Layer 9 of a small transformer language model trained on English Wikipedia (12 layers, counted from 0, width 128). Numbers have three digits each and are written without spaces.
In attention head 0, each number of a token's query is one row of weights dot the token's vector x. The head spreads its attention over the tokens so far by the softmax of query dot key.

Query weights of the head. A number n stands for (n - 500) times 0.0018.
q0: 571563466548506476503500522542537539471491477511453509568524515560475436468480510472506539532491488467526502503489523505489480575460502446520526534531524481523532519481450521559450520440502482471526509539430490526520428454488492470433462529508525511534488499490492526502455487491545450517560440546486492474452535532499490518559527509475543493451523481486433556480551514524518445492519
q1: 441483520541493507476554518472527499506511501519475493493418536426546504494500513483489476476462465428535544452510502516492477476509515503531476501501555471461457466487509517563466466555521586489474473514528481536543483493469458470508478502519541487489451528493526536512477478480538479463485492488451488493459511488574526397485512517497534491474468511512461560462460509452550568541508
q2: 529483505517491465480453550500482506539542527520422489523542505541486476469588466463528529475506496446487485477516508458543483572506511485490516472508552505543511502551534491503482520496454489487559484460501515533470487459499511508474478478522460549486490485501563486535437524491527478483481545550459504480487482507478543596524506492513460561519526495505446521491502494482489477555511
q3: 520556526461485465529479532454520513461543464484477480469473534512488477492497459565474495514465466450461554531455520592455456523458476479515503492465521520477537506505562463450461513510513453565493515488483533536556482510451478486441485498513561550522480500496529460474522452498495528496464472616551433510504453484519473506510507530497498537516492518495564560469493469468468488532447
q4: 516464525490503501488488493528520438463514509552548495534492496498512492485453487473523526474485490497458435509506519554487467498485414431537529494463492504504462528517513450530445492440519511551522527511512456509489506519550447514436512463534509515453522478512472542509511472510430485453571500493525515524519470469576455470459442539576477486521482507491466521498492523542507502550498
q5: 496465543501490570531474491551469479496539492510444523539489499415470532527482507541598520525514535532511591479517448507469503446537481502540509463478482461448542524568528473502558532458495502574459527522510561489523520527537496486479517501479559525450514496489527513535587527469539518416516427465512486521546544472511462534506510499550435476522540567494530411461421503487499463500477
q6: 499511513536495527539520484507568470566501488553498569497495548470473522454520527514488487521531530518506518437522517469590551503462498542424470478529504490452475502488461500458497497482532506530515487399483532471483506495471476453472453510428511484446493482517494474510485486534483529478495553492511498433460520468523502493499537500511523552511509535481463463472513523541509463500438
q7: 475527470505512501547603473512527396516500480494576485474487523536495487484540534531526449514501459456473457492456503509534508479445495552468492519511520514532551536532527489453520464534524477507514478457498443444486537456498516472498493506467531518456476466457494512494476532530443408494559529517458479479465479539582528527538504468448433573485499525436503519516546553521466460526517
q8: 499543536475502494445473517479521524535479498546536522529462513404515521489411529509492524426467471463552483536575540467544501570573463493518518511453479548510451526508406556521492530538515476551477492466497536477476485510468513463430492488576494472443528562550513464535472521514467533466445480519516484524509537475511508529477515511553564503571359533501550469418501478539479572544517
q9: 523509490478577447561549506515601474562541532510542515448532454563556500477548506484499510500507453525462474552480486478551424517491471486487434494506564515556500538480555516477500543467510519519519479392509482488512590460478428543543419466496510565495468478460498540513496568533530391523552583533528448416434489481487568543538506553438474552426508530465435513501544593527524478533422
q10: 533568543475520564527527461501489515451426484521532481451545460628490417559510573496533457501533476509456482481449495474473499499450492533528572500473538458493514510499526506487483447456513509517491460449486503527440483539561507510522478494424463572577483496455467505481440509494558548472517493540439525505464523474495467524576463525452487485489546458501496516493480510504484518507526
q11: 485547441501482497530600504452522475551499456473542521543468515592496515462552492458500516500435536471524519510465506504560580450443468479462406505543535540477470513489572424479571485522555495461514537487506470503536517426504456481524456483422462501458433500545482537588485489459434431551563574512477555426501442447495540526468525547407426523457452573497444619574543528443501450472474
q12: 518509476534544533510563519485540505473518531538470455540521521569551518507557451488440514486415519472514444490460534490520543494569525505454419523501437489522509532571524453523529481533510423482503468392528452547497550488508570495458387474552529574587422493560511502492469560493466480527540501513416533454509416438408553524514476536425477561503462539480467472461567488453460492507477
q13: 518482498527542530542522516499475574484585512478496572546484560500505438491416475407475433514485479481509498457450500481507530465504516505579474515497397538501567497452394466520493470573532539487545493548524429517458489540545557497550447485545439432481509547515511434534440480519472411559508506430505466480482489458510490597526458536475527525477524491528496504452477499522485467489499
q14: 527562421521463545576577511464544533551550449470557581503503553544461457489578545509437574410549384454535469490497423498567446457476489525494444484470601470533541515512604444405497487558496483444477551471577454485539505463518507463539543477525552420441513522454453490591442464421339443445473518561599446433450455587528509449437527422481499451505458556465426554521494510550560444514494
q15: 501486463432448457484503464579456423576444493595532444441576533475595430459440490530597460452525538573451537490565474537523524543488471563453534517567536518486469483511485626556459549450529476478480501425548530443555520574434422474377530514483537469499489400551574494451453508476506616565530523460452509585452580497576520483484494510562444513453557549442508461461508489475567508482544
q16: 395530471486505441528542469518549532567525462535644464452449404574514506424518458544628568530494571559582540415445497474503500601598503478410456491534518570566465509557581441505527540553489469438610547478497472519479577423396530516471469545493557481562533386580488458515470509521471486568481469426391484446505592390517525477539441573438442531538444481487474477509440447400533463530502
q17: 503420473509483506471451474550474494473457581535357370457433447449461566466498473538557476503500591496543464446445539479443612533583503479524543506465453539465456520476469503628533486562463477486517422590392577503570406536470469532500519504534465573498578501526467494462495537404574500407474503438449531533563430435468434559537447562534491534602576524571580476535517473517409601459459
q18: 563532451530459411526516507418513430565541478606495527447413477460574471444579466557468550525524522482460488497468522367505385365538517491505417534487540570523395492481553430471508563442506457458585539522455372463490529424371458461582510573460487401448597529510520538603461539562451506505512531576562549444479520582497617598511524495520470547476503540536526536393533565465498571495466
q19: 477508388625453539580575491531526518463492564502657562502517559634490563538523518498457510472541526547385435573412399431419548505432536570487536477547521462571500462447579543408547486474395452502502433441443318474478573398483473498404370466476595486506519542534624385466482454617455432677385550552616460408372611534424316521552510539486530464514491512508390655378544562536569466490512
q20: 602480498569546609422548378470451551386474425406507480596527610480523541557458526530467492382512378485459386500425394610450496454431398518575576557517430597400502428576582432574504504461467662494331525443560569415582565651580523507576565567600498448540357480563488518426498483502696504404528576641435423474502455523500433500615475475465536490415591530540647484515425494459457478490488
q21: 579487592483561613563528414503563513515530500443506421521627500514435424520601495557446543455271495493454424595592478438643624429440417413421487579563479561466561522571681286564553442596534716497355508516735542386457458450500517582500661658675567536490487500584410579548451495473474340388485579484415376380473381469408713497505472514411423404434447500510459366608403402465445457657415
q22: 386430506451494516687431778585690417550383500603354452430655455433338381692752684383394357479447640534371569497588695531713425486490548500532587459477446305399515578616422559380457370675626484383601541510572482531463533461513470583563540471447391678431423569435390587429371474347559540364515389465622621416644358367527579264381451415465358446528461414419544429596602628485540520529719
q23: 683487507475646588448503352572474436389466525472366604629513727531679479373566441506422539462521408521625291463453452668510425526503414607764588601423370539371577519597560316686333531446527705230319441473534632359605640635713549506615545524611445412526393425601522594285450376448649539283590644704369393490425480557528503497608555402430447638436547630578701387455462580401312520397392
q24: 584511421577424605431486480493532511500600479592609319474504462569461360777471644476482572233551496412240472661455349554608718521286325660363519460477647535339539448497598508545621462426426628482161558175682437390507686541526461583399575639477489558500231513507545507589327497581819489454428679743228375612504493450476371578550553385473715434415638476432625602508519399236606541413711
q25: 548641234511430652338519647433315439510415636406644471470340293445525486752295381390412522536642629648431694546378536574641433500557605504595400628618391412507332550775624454385493461482517481362546274399532461522572529527554671533545687185398518452493594372819398617664596739302419544445571465586496386439272390421314636477515485458579543447493335433408428580282842557338554596551608
q26: 489664699500440551529578521213550741408193372259593398607622541396492410523547622436376484538511371727277631548375291551641531446404385658756601679536591412607388481835373569536500345358716520581704488553630316343450603452569487628622434686529481484376424614603656309347282536592450496558459459429473704257276540536572508452543504423587556616546508356780431385389393358504439496489127
q27: 456492217541422305450504342559568625621641350318664515551285485368333579549602551466585458568326575440471415228624409453624523496389398830520412395546334354602485734237311399472508540447547319431739519659374706447405764580580613493403485482615318581728433311511533745584377626522384389238607385621597530456358588618455594676566565584323560671664480467319638462529406380538697698514731
q28: 500438544656660544786416591359426355508592608457509504419440656326680326539524610416349734387874473471627553409485426516484681675316407515627397399496431582565516519275474504517429496555582695390479661513260755461688430249189522411267516405538329500695431667711318688558477563440758559659367584665235380446475257563222442413444583515448438588807479454651381704386345478438391392485576
q29: 447551688350482670408481541420511577535684500624480333489462586508186524522679636446635507364532485510549309504649456337620519574581584340280617479318469727653426262184463641387719525385415202485539519536561347433526471593695561711519343379564541616526500440404597471418478490716541519717356694659436460566579120542387398411489333507518478413563410439676254414587472562423658806483635
q30: 492516424433431528573496219512453602455558734753247481455565645483366411422691576724528280653880508401311427527263465435579447532628476469669529662610414669439488673462491408671639679516696582409571637546423438512701390363629426386411304330547576496664582521500309608620407589451388552213546823411540558546660483370617376608601706338339454249484271553260556701436470339484300379332371
q31: 628424575462414598454689564472546519696361359471415644476619515563454380443441686387481422645191676404585451586443359255423468450629675557391569544328032475301492312680568463622581195469588719369594551714399583624546492261528470517433516471371653629504396503653530624306576467386488477671522538555725701455496686544390314755284322533434764530376516351410636735608426682546607378485511
q32: 441508482526424560483472528440493493481472499497474483535426479421512507546507500496484501534532460493499504412547541494502430540508490493498551527519500470474480482506482449484473498543497505532501504555485507559501456534493454526483479534473554509495474518553527504478572516505488511519497537487517490559519500485485501504479486489443503517454502492511556512527407488452481554478503
q33: 487428507518496482511518477461505496505473516448540462474516526506421524509459522494497494531470560478493495456530471540510498448540454490495433479455498511503463479474508495492484535511513529565466496544437499502474543561508475455572499489478521456445494504556498460515496499436481521499520524418425510465495468494525490461520524479507526476533507509478475475476479453519540491492499
q34: 460492511486485461476526559504489548490481507435487502539469461460518526488506502488579483507498527518450594481505506539480497434522532555491536548459471490460462483462534469478502452532480507551466497522489517517539476479554526496504534568527567496482455487559547529493465488531488539514453496535447508490495495455546531519485519473467510468493552506467469538529462459474463560558489
q35: 480445544511494527507514463494512453490501478480472533507498459416555538529489512533526500483493474496506516468507521505512461456491505565483552480480449616507463486536501469521500448505487474499410486509508501534486491511523531493480460511499572439446521465541528536486559470472488510539462470474506482506518479506514531596509496469455414481541567503480514444551436518512512546498504
q36: 502508487501540468488577513528495535516499547548552534480577567494528435506501515430488506507523467524514447518521537469534473538502517484498488489479473452558527503494503532576432476561495444528496516519437526497469488465522517494470494514501528479494471532477516485486442503496500450488460527529479499470499526505448511517549520499449526548525500489548513486447520490505559505504527
q37: 476533505541499452546535522572534445480480529578593483536502526507499517524472525476457493535512532490480436509483469469604531478529476530514473492509475548502492505489508484478491518463443494516477504467505497556495542510454520475511473492442491438510520508551532516484451470489462472542486517506541505522520457453516546525497509496489469530509464500492489483454526470555502467473488
q38: 459535422564559485489504465460469470546507491474499493423556456583475477494527447446516545487499489512458542461474588552481500456464536468483453523500562473539502557476539492510493437497514510426582462521512494525478478506482541506521488447464476524500479465505507532485510550491500485559563546532520514499478498552489480476474525562506468484434511506455487547571510568464512489506543
q39: 457536475487503519472487500517432596483546506427430476474573511447500479556518539488529535477467486526530503502489453496401487457440532510532512487514487438531476523519514496453481509513441522531548438565520483549531447574504543496461494466525492482527524493502549515555495523547548533470501495486448484534562526516545483468424473444487482498473586443428466455570475555447460510490612
q40: 493521483483486472522490512486559477534523519531500485481438515502483534434539511443522549512510502495537491490535480510578525488554534494493466467479506494534473560548508509474489535469529508509491550449549493438500564437481437464448499504521462511549466461498500462511495551460475439500486508495514477443476519500531520531477563456450513579496459588458482515503545552541490447513482
q41: 479526443531512530484558500518508514511456462461455531444562429582536497529505495480553501508468519489454571519462513520480473463405550548463545505523541494482575522513489507500480505492567478448509455488433485508486486519563490473569546482446535534444510468504499523477431447531499463503512531528473557527545429483524556476580534511473451532469553499491517533573506517437504486503517
q42: 530473464527466524448477516556421566516579601483476463493537510440469534524405504529532480479525512474419497491518503449452476556549540528520633433478456420488483484490408623540439526475452488503506475578465561516499415571471463546419512506558492463533477508514523492484482515552533563517476443464509503584508560483515476518484496446557518487547499451513586461506446450522523525455536
q43: 462517499482499549494510546491469513461487496499545463447547497576443497531496531496550545548503514501491512496474475575461543524510524512510532523503519477540523503518534546506454479480450461521505490523502514512479449523525502552507494462465496580514546470455535549466520497488491506439522501469464531508545494489497489466544445479514514516546541454456474478533469514499479472506507
q44: 471407471467501515524471501593513456524528522540442470494479517528439487515542532440542457574520504474472488491502504525411613486527509536515535508487557488439511484566442538530425459475475525501428444518476542477471512541501429539486495470545478542479482547494449428468440569440551491423504539428476566469500509457467441598550489544513538508552527536496473493460505478454444564530498
q45: 437537490547496484515570495403554516515513433570462546468443488473504526504542549484470489459489504505448455512534552524564490353461460472473427517507474535495530487505555507442529556537483527547518572444484467495515527555432492419530552546534534443489472540462430515542476470469497484479568494588569513432507460449484527572514594491456513455552497573489493500531508511516560501546478
q46: 511601523468552470488512565544517499524501459540531482479534511500445447504554514479510575423490574533451510520505532467527433585468499480483476489466536436553520540547562438410454452425526437454514596477531511494568559446503473460518522507450415513534391439552467527468506448476522492586495524487514511461485537454516566495494522474424464485501470531487487531511563553462506399523455
q47: 484512477479516504478526515499438480529548520460524432521527482530532530449404424521491543538525563512487591482461575485508500498526457452487576450515413504496491523516434462555520496440579499531616505457478503503505445527508558482430563532494500509493479437549650503485476500569451472571490491499414457503473429543526562525484495456480490546418532523455514599550520470421409524451446
q48: 531445511495556526431448538518392517517474521436441503543494483442442466464428522522573547505595497489551540479530513536393426607489540441485552485485458513496559482556396541507434519512547503444491500547543518540459475551507546484538504449478437522530468507444474525451501472473618581458505475424464574565579494472508484496480477430518470476511489451591582527510483506417480479461517
q49: 524537493506447495512482426436415443477456516410523520454456570554589417511444412577536481549518419527456464566577464566485520423500408538477465558464523554550572497441615486458500571447404561599403423555547519492546517485470430472471570552469635370442545516500497511589549604508472474458470536552466445478432517523418448530490531502549509469458473469421465419512479430430588527446503
q50: 475416437521574545533584454555494490551399550584471474467465538582469489397447455495521498514537510547519574477492539596527508540492515549571509506491470431572505587434573536553557487472566428472402485581613524532545442515526559509460405520474520650546481485499494446415440500432489518531423585586495404502415500498502471434388503366535421460458486558502539426451602490487552399480516
q51: 451468511485508577616553464544643491527561506498578424569515419493410451487650587485504556379385515423473510488570530401628465455478551466408466539546418500403433439540578282541552442635484580371571498479623473410417485459443512523553622620618496533496360498635344544624511498410511394470512548526496456385541365417502626455555446475404466454513516566467553472498452512426474530668438
q52: 599524557429391478472447418345565461438628455451441553478456579579687429338504575422489572571475389472453380487619466529563577503496484562590459504452567533540467487531459658650448512433500429634507657359544504478519643450384394434493485458439474364568496582510690567475437447612441550448565481440451485546461475618551559568572589516512519544470420450515465483384463452457534585520512
q53: 475611622378508368472395521477460543492587303323427525586585458280517487432450506497552610449465347378650586439646619547623368470479367306446337475362509622468549480578386418527454635543625651623576637647628705494506491623494506466629682476528384442483432552399348603602578573393541549347722311453477542536594401454590669431436483418402497497483440492436565415706420476455406452519481
q54: 552471529635691601506482532447411460575209526466366534279637475447379486595598464579398275500376649626467430464460503488628607459500399409500634500696458443387535684430567479500529450673481584451445441559461622512471308515576516573435635581572500670532626495436301551454466584234603477313388559556586537488574360470457642445456433569484395511352555424544506359587460463675442571533592
q55: 613629559411528356289441527419353651455602401457564518370600626555626612461326309366493540628452571587469272618674404585621662597440377514628500428456646484567522619552508599587392424295579467673370684138675811655633436326394417474437456372481595540420698597370653591345553510493453740365448437175445496549515353605454762436419598524637295585359356277434418364616427350564539492507524
q56: 682373664277518692431377396415635332381452600626231452605454347699766213243658717573621637720282541636482507460433701408520388540543461393473528547650699545450489599529541392718402486594475380549552634488558352372332467480508537520535724486423454359690426412656649669559412429594420458671438420419289341674472433694496795551485523461368393482485540228489504425355351500407534679599330
q57: 567426520419795392356456550500535189388744531483749715528536458466434592117408628489378599384269461558418519293500415252459536600545492247488599429634722474508559435689509661504371492484652560465334313650352469586585643705566504253588334609492441583615532359496345698340362463649599457665697735564719561393608508548246799590317492589311443428539521523603444647471462349330419541541459
q58: 342566482437469446649371347706370465571658576485461562511905312626676653535453493586382443298372402591386579439725374471759529648573355417404481513258577268373504631404469485690528585546252380496590482368606234698391538507574523369507561457599611514636570653363469493530528464446521603336479606551450576426507563364438722459464320416517714448394392606639557445523594301483346466557381
q59: 545540437413450537548444439485453493532321623460544525511406440484569538318545606418574633591570721605500511475312395391700395581702500507450338441568591552689621454411213325380636546548703534353395358606635381882631373442496376759579589562373299470426412483209440511693522334504444500485639386421384381438445450497377496492452857339737532661735527592571462476370316605689373710323486
q60: 480575584510383412519444529528610531484466520601288591390271570615514516510429407372563677640497313503497493500371255602839672524590440480468500379510543364312669564403678380471321430473605646335460356434463716369452476673449534347894500513321392615434454531319600540493739785487465420646400513465419618717602576432568547594535528398569571352528428463427425489330699424466350485536315
q61: 277405523515466559400516447575592684588553383517424213500559307670377406527484559327403314424225641575533627385617454386609347617496437500636419548564277513448373373634407553585226626400460484550480331365433609762561504702545622437476558618562282293379400580479474575480444894592601705531340440449339303528815605739504534548480708397518361429542387507671292598644738539733580651431341
q62: 630444515451651562323608451625296432373726489595642504245496173627398725526578350352358473801402447433547489320422688663596411584306480623326332612507524496371515700459609625472428390428323696587548737626482489238379365400352712734430554372471408454600488644461559396516392454584542577649603489457322384512536464571392571568461374619536407378530468757619655668476411423722530399174522
q63: 371374545654616431444512496398484734580349371414544445262398358496401545287426684352299540539546630364561291569520807333604524523222451308396357508526558526348516570651456580433600673579386722504542236496473414285575547508483561255480367504582488528504479755702538535625648230382762628584376380272455688412365563421649531575573676348526356586372588892778390430671496577476567521741534

Each question shows a short text with each token's key, already scaled and adjusted for position as the last token sees it. A number n stands for (n - 500) times 0.0027.

Then comes the last token's vector x. A number n stands for (n - 500) times 0.011.

0 "l": 511477496503535481513499520513510474497482480493542519538379384376377553634443506216316529423351478491519511515495506468486495498493495493490483513505501529386564705416406651208577524608450494
1 "o": 513482485485523485522498521506505499476470495483544532546394408402431517658468498254355515438295482485509502517507515498477472493497508495488482521512494517408552641450436614272627544629396520
2 "om": 514501465489533456519485521506515501495476490496536498537402440362359602696610553311306418361320510482503488524520516488487503500497475497507467510538512580318614636478436660253563527469476291
3 "ing": 483515485493501488499509517507494497475472458487538506512364404361383569654420456414300519464451519491496507508525497493477482489513492500524450508486488581362614680492366587195470490533560290
4 "ton": 486545479483497486501499521510515507484469484496543467540355389305466610728333515370287552578397507517483511530507511494466486488499480517515447532481486544380611646465331538192570495508534328
5 ",": 477534488516488488517518480505492487487473471500562507484362391359347572641478575305240507552323495505484507494494514522491497485504485517500453522493492556357647664416369493192566480475544464
6 " I": 475484495483490485506496496516513449490501460509557497522407447420403473658494519409118524402531490497499520502479496507486503486505511475522521557507506491394547547478464533224624505450582540
x: 469541519477527457479586467569551513483321457513534462481601477487451497516459491529561579578511542391691540605410430482459498466459588365499454532549596596347478438519470473492612468518399542456456539642597453604420459516534489562476587650447496474551522204397467485572580443375491452498443492507373557476505458315535576430443491472499591439487631608506521473567554575545463442530534
To which token does the last token give the most attention? 5 ","

0 "3": 506478498522517508496503497477525492478484450502557519450353429307357495723493543265320615432444459482544506510492494497483501507518521509521460539482503552350626753377431524231514540540616360
1 "/": 495506458474548498512459515487470475470496444496510523469405439322424464695516563268320590453585526469511539542535470460471487498510503486521492553499439541408580679356557547232426544585620379
2 "19": 531508448522505512493477520465506490466516448491529511455389534296432637838497432404302612534351528477507529519499441487476468542510540505499445552535504548324603488483456582290492691533514402
3 "6": 485532443501517557505492512433553446435453420483552627445422674405362609642430491383523635552400581485512532486523440484491488567541574491477461566522539475377463437584704488355624593491745466
4 "8": 466544469494457549489450555438500449486483383477538594459349497325417625655391344642483728437689526492508528531515451477455457528544556481504463576431453559378540605458546503372501533678656333
5 " |": 487501492491487488518499530487482450453494448471531545428403461396409601597458522391389751433591484544474501489501493505478486526537517492475463584483469534369582579414559491247551572613610472
6 " ": 517492517507472476544505534477453457462523487497494496477410528383410615618521507304292784499637505503496480513524483492516472533487475489444457512553518494404527499491544691303450608553543551
x: 483582620599473531380601516524517600451383483385590529393500501436432523536466464468631440597522536611433526508430381511450595576589577438553463522485602632253581459496492400539519509451510492460442474499550509541508554551466514510520495536497509500483530226443496482546513544473625467522478533671449461445462348270504464582441414428558577443526466475544502522541495562467632549490485
Which two tokens does the last token look at most, in order? 0 "3", 2 "19"

0 "n": 501489488506533485521496527505502515484498514505557480510407393380376645678513536210238488497297495493533508530517519471492498494496478505507472491499513579323616697432385627215556492499436427
1 "s,": 519481482513500485516515489488505513494482476500535492480361412335365650717523542209212528523320497479513491508514506497488493487498489522522446502481506601315636726455397533234556507533497401
2 " re": 512485480508506483515507518485499456455494475517537516501402458407424528680493528356165624403429511482513506530492484511486469472527467500503497560521497498381546576470433564211609519507608370
3 "port": 486503504487519520537523518508515487479496506492541518528427336442394616722525443349337664364338503519500513525500521490497483500491479494478492497495511546380538591386378580350717613621657443
4 "s,": 484517494504492491515525488489507505487483471507537507485365438336402642735475523228287687484319502496488508495499520514479496484512487532526460539487487590338627656456454502264646506646534328
5 " and": 455519508501488482513496525481508473526492444470535510507385487344415592677475575372198677419425484530475513502516490512469479497512475498509481538485509527354564536476458547258584592548596346
6 " cl": 522468496495486496518511512507497464504483491489516495502412462365491555640464567327148623484393468516466474503485500519496496497482459491514489553512520488405538465462433601246599589500600448
x: 409567606566426484509427490550485590419495418532625404442581338509433478482503475459505532581457511417517453451385426477544446554560621406443453451495631589453563293522542470492502522505487533556498516625556488517504447653488499620601518610521465499518509199418471525433535590446510602496504463498555533582509389289567552441418613544590481451527485586515477462498511465393454608556471
To which token does the last token give the most attention? 4 "s,"

0 " d": 490490480502504479510499537483506501499504483519548483492369387367357591624447565241338587453509490487512507529519508491487505503511480502500500539485508561348588709409381689232587595465553382
1 "om": 487506497498509464498502510480512493490466492524518479499382353396395595507361529280399546461637480481506509505475511496500501474498460473492520530479480515382537662467386704255573628455539381
2 "est": 507505499504519474468529487498505520521462489517517512474487352469417530620511494362481631317683472480483508494476532509501518500505462496507506468469538554386606576434265589240455536633595361
3 "ic": 482506494511475507482527530485502499519490461514519506523413355422457553581528629258423584385489501474518520495495536469503497500488481483503475486483529513405539620428267578260432608677545479
4 " d": 508523509486471475495500533490511492527508496539515489542440451410500594674555570273433660466327487513501494506497501502499490495506472522516503521515534526394559493444449575210506541433592301
5 "ist": 496484513500478518467492515506504489512461461528541443504405385420451655448400539399483633383591514541529511486478527512493494504506472484494516524485507526380566524383463723259537706478618314
6 "ill": 505500475450528522447523492497503523515488485518519471507385286404424595533483504218666671523501498508482509503485503537507535523471488496543523487449469529391570644404265423255519724515704487
x: 461560651590562557496593544420412546542294482578644334454595376449457438533653330530474375527529501428536505484453421448597388481389651502576469596676552564371537355598559521513472493552535520595413532616413615404429406542499494505565517555512541442504437431471413502444463693504557608516546451560541462431571338417448568501423425617459369470410515463485489459524593598466509451441477
To which token does the last token give the most attention? 3 "ic"

0 " |": 510479491505514494518508524489503484474485474488557503444371420378359476646521487156292603548506486494540506522520500495494501514510511497465441559522496531375637671444381637300578470423553339
1 " ": 503492475491517510522497529484460465459514506504513475468365441325409452683570471203310649550572529518505492520534465481505494532490477486470454525537481515435597663459422637290568431455526368
2 " |": 513509496502499492516522533483490485485493492505536506458402408383374528760568534428401617525484512469524504503519497522503486536497489498457446576529481510375610575434360594363665545398481300
3 " at": 494495482493478487531513531476504465490506501515535494486382451356368590582587599258286573444560526488504504557517498482547515514471495488491480557515487512384547610427482751293797503495529264
4 " M": 499513487501486478523519517485520480495520484486542522509335435305404625641452420381323614523549513500505490509492499501483497494506487520480503546483462537389562594474461611173694356467661455
5 "iss": 512508464505472487508497516501528484508526487477568552509439338506403565402491318441217711425718520535510542479461503500499503486500506497467469510485486502430547469350257573334509526457461443
6 "ou": 490510535513509467495524489507489495466466516534491533447482305487418600643703529424367620595708479533534488518462497526458473473523468506518506451435534497380549639467327364288479498618395423
x: 384648606563585507523616563650467451415243472478498378574460567454339562548554353550582558582546669527627483533454427525472439459464565423578522547597405592315511382586490360506516532568416551394469437461553487471452360622477441554486514473488473518509540478523333665512532689510450365428472441444388466513509462539550531551359528568503505470493549461331603469509480629522507526530513
Which token does the last token look at most, and with what share of its attention? 6 "ou", with about 100%

0 "if": 544485477522535498497481524504502472473483480514514517511371385350381749607527605259358540542333482473535492528488520489486505501528498514481454493488484578335570721415390531241451605459542368
1 "ic": 515514473516493485513505508511532509504486474493535528497370355341345682599595598255371522597370504468538502518462510489481502478515525528480483494498512562339590703365372507234450611456590327
2 ",": 513492475502509495496512499488511501488460460498544518500364359344342694649464481304335651605311516464495487518510505514478486508511477535510463497474524577338636702401387532271515654502593245
3 " but": 496510503491503488503525504504487468515506478473534506490396472407318498670466535393147613466444539481478487490523494491502465475508473480488515527529509524380604603498434582300564576513547331
4 " sh": 462509501497457486500497523513467473488502505542540511481405405420390470626498562317124572452460504523494516501501495476508486480480471490508526539505487510436570646485348502318613479555544462
5 "are": 497500491500484509513529520513514472474537490484526546575353468303495516631372454278464464566394504482475490523530470475492494507505516514526512596512464493460472512546336613413597638488351613
6 " the": 500492508498508521483499511466495457483452479525527521535344482330429552610504594251311511633422482521490504488498465509476515504500493495501501573509499506403549592565394626283671454571592396
x: 484617537489460447302576557478329568437557442544613526469541552459293478469569374524581539685567585434488507503453489471444531444523535517457480509593658598487499506652539553553445474492396469428517505624422509490528419562532431597503466502578460473452516284440423509566451557500540565524513509505567545425468324336512605385458457534350494506514465586492567484561550581529550557470443
Which two tokens does the last token look at most, in order? 2 ",", 1 "ic"

0 "ia": 519462486506535495512486510490503495498498479491545502505397404385354615736434529260244641419356507497521513528519509490489464488501484520517468502483504581318634722367493478238501491550527344
1 " |": 519484478501498489516501516480482484472477461499542508425398431394351546703434527292267693523365504466512497518508511510484489535513506505475440544490494562338653697423487528306539545487554360
2 "\n": 513507478495497506489473513444503459469484472462539535433362529347331511632447526273264680573489515473512500539516483507479506562519521449499439555485482587331635698514444650337584559444535336
3 "|": 491523490507489501515473526475469451453511489464521530391352463315325497736557527351359660483484514511483478515517486488480469546504497494452466559478464535391587727536434554297565471470546469
4 " 4": 469544465515476545499473545449495422431526437483499646402346513386384512655573481363438768560439510517530521500532445491476448613498563476439448582475529456436454619656381633290598501482440628
5 "2": 438498462535490536510436569432522396445483419444479669411256595319377532491685534471513648813488448534507536520527425501450451624504585446435447595452508475490405645783544502433615663374356490
6 " |": 519486485505494507535488567472487412438523430445485642434322520407417540325589534401483713565524480536509510489528466470483461570482552452405478599470446450538405602735564429313716480480568482
x: 591467586465444475137596471527395559409434525514558542451573529503508523471404441434522512557509515572604435431411578512492506527567429533464570682536487548480463481490508565541434492488400468435408426520618537575487409635602466534508462512455531553502496428523460464537489494527608500449652564481497466536460330509487577527496537588455516516438484484506516475544499575502587376560500
To which token does the last token give the most attention? 2 "\n"

0 " M": 512487492497514482521505510502530492502502480499548506459390386401358541575540460278164718439496495490530487531509511496491501496493492516468479503496506554361625655385389575246585541516448258
1 "ich": 503471491517512499482500494523503505538497504517565481482480363504453479491514424353120754375534515477500493519493494510503487528466474492491502464477502531427634531406405539276562597457464253
2 "ig": 486513511514508496488502508491481480487503468505518500478358395403393502672488336360250684455444487478495519504482524503485468518478490490504493511457513541362625647501401416380352593469379446
3 "an": 516519486512496480500512509508513496509493496502532501461353410381352564565495471258531561543439506499476522511495526495490480525493494474500496497466495566380613718490504370247436487677363476
4 " |": 491535492511484483507508504493481481468482465508542516394395401427318510589504539273267611579378510520471507499481520521483492514514519495469454540494509544357655712417446534216426524537515429
5 "\n": 487512497502472495506475511457482455459484482461536540418358485336344515652502497288224638581465488524477496520506486496482488546522514448498440546485480599345630744487444613294575604456531365
6 "|": 507474520525480488527489529490455451444515499463517530384356451330331514735564523356354659499474485509496499500513501481495460536494487496447464558486464532393580725534444541294583489490536491
x: 531475545489539531245549503478451628399401533466542465399535533443384468494448439451584520715541587440578382462413509515513564523556469476503537507484578592446512480615538545467578480557408465420420506549602546557529435648554406452545475574611471542473494401440331523603492553510689566400446613486524489488486217386463495461505563505477499524523442530515451477508505601555538435533548
To which token does the last token give the most attention? 5 "\n"

0 " |": 510479491505514494518508524489503484474485474488557503444371420378359476646521487156292603548506486494540506522520500495494501514510511497465441559522496531375637671444381637300578470423553339
1 " M": 502502482490513483518506520489516475490512493524526475466377441335409444698558510175244614551553496503515495536508494491505504520483485495479515553508469517387599676446439655260605382417558362
2 "in": 487472504508509519491502513504508469522499483522539541488446418460460355535499378432230699443673517491519503539500515526501507519483493494480521509495481416486515398430314651382618571421428279
3 "n": 504517481507488492462501510495527534550492470538524589499391432370406520684687539206478646398530513486517516499464465517480505524496519534523507440454514555401598572532424344436650652543382337
4 "es": 499543491496487479467502504472514518504471500530493500478402461417448519489610574188324494560497526523494501480477481535475538511484521531494456510508510513443618485621295455475566621735227363
5 "ot": 496513475496484485494502546472480472472493508545522546468504433561471539466618626455148506659500457543478486497503504501478482524473494471484437519498497457434540463583275455399546329722371389
6 "a": 483496491497486508520486530497493487487496499465527552521354518299483615612714577470408379566406475529476506515512490493475478518508510480490465519522503537405520537541555465207515449646297496
x: 571554593478521545298466520485557607332450442481629372555549378455258482482432358512525508488409558471434567509479591547271555356449580489569557424602564537484564467567486474482520559505503543485459393506543474520555497598544513491523612622490464551514468418511475438556475568552496433399543597532560465634465533448502604467501609517450434498457540442400501484643515616467572567308415
Which token does the last token look at most, and with what share of its attention? 1 " M", with about 60%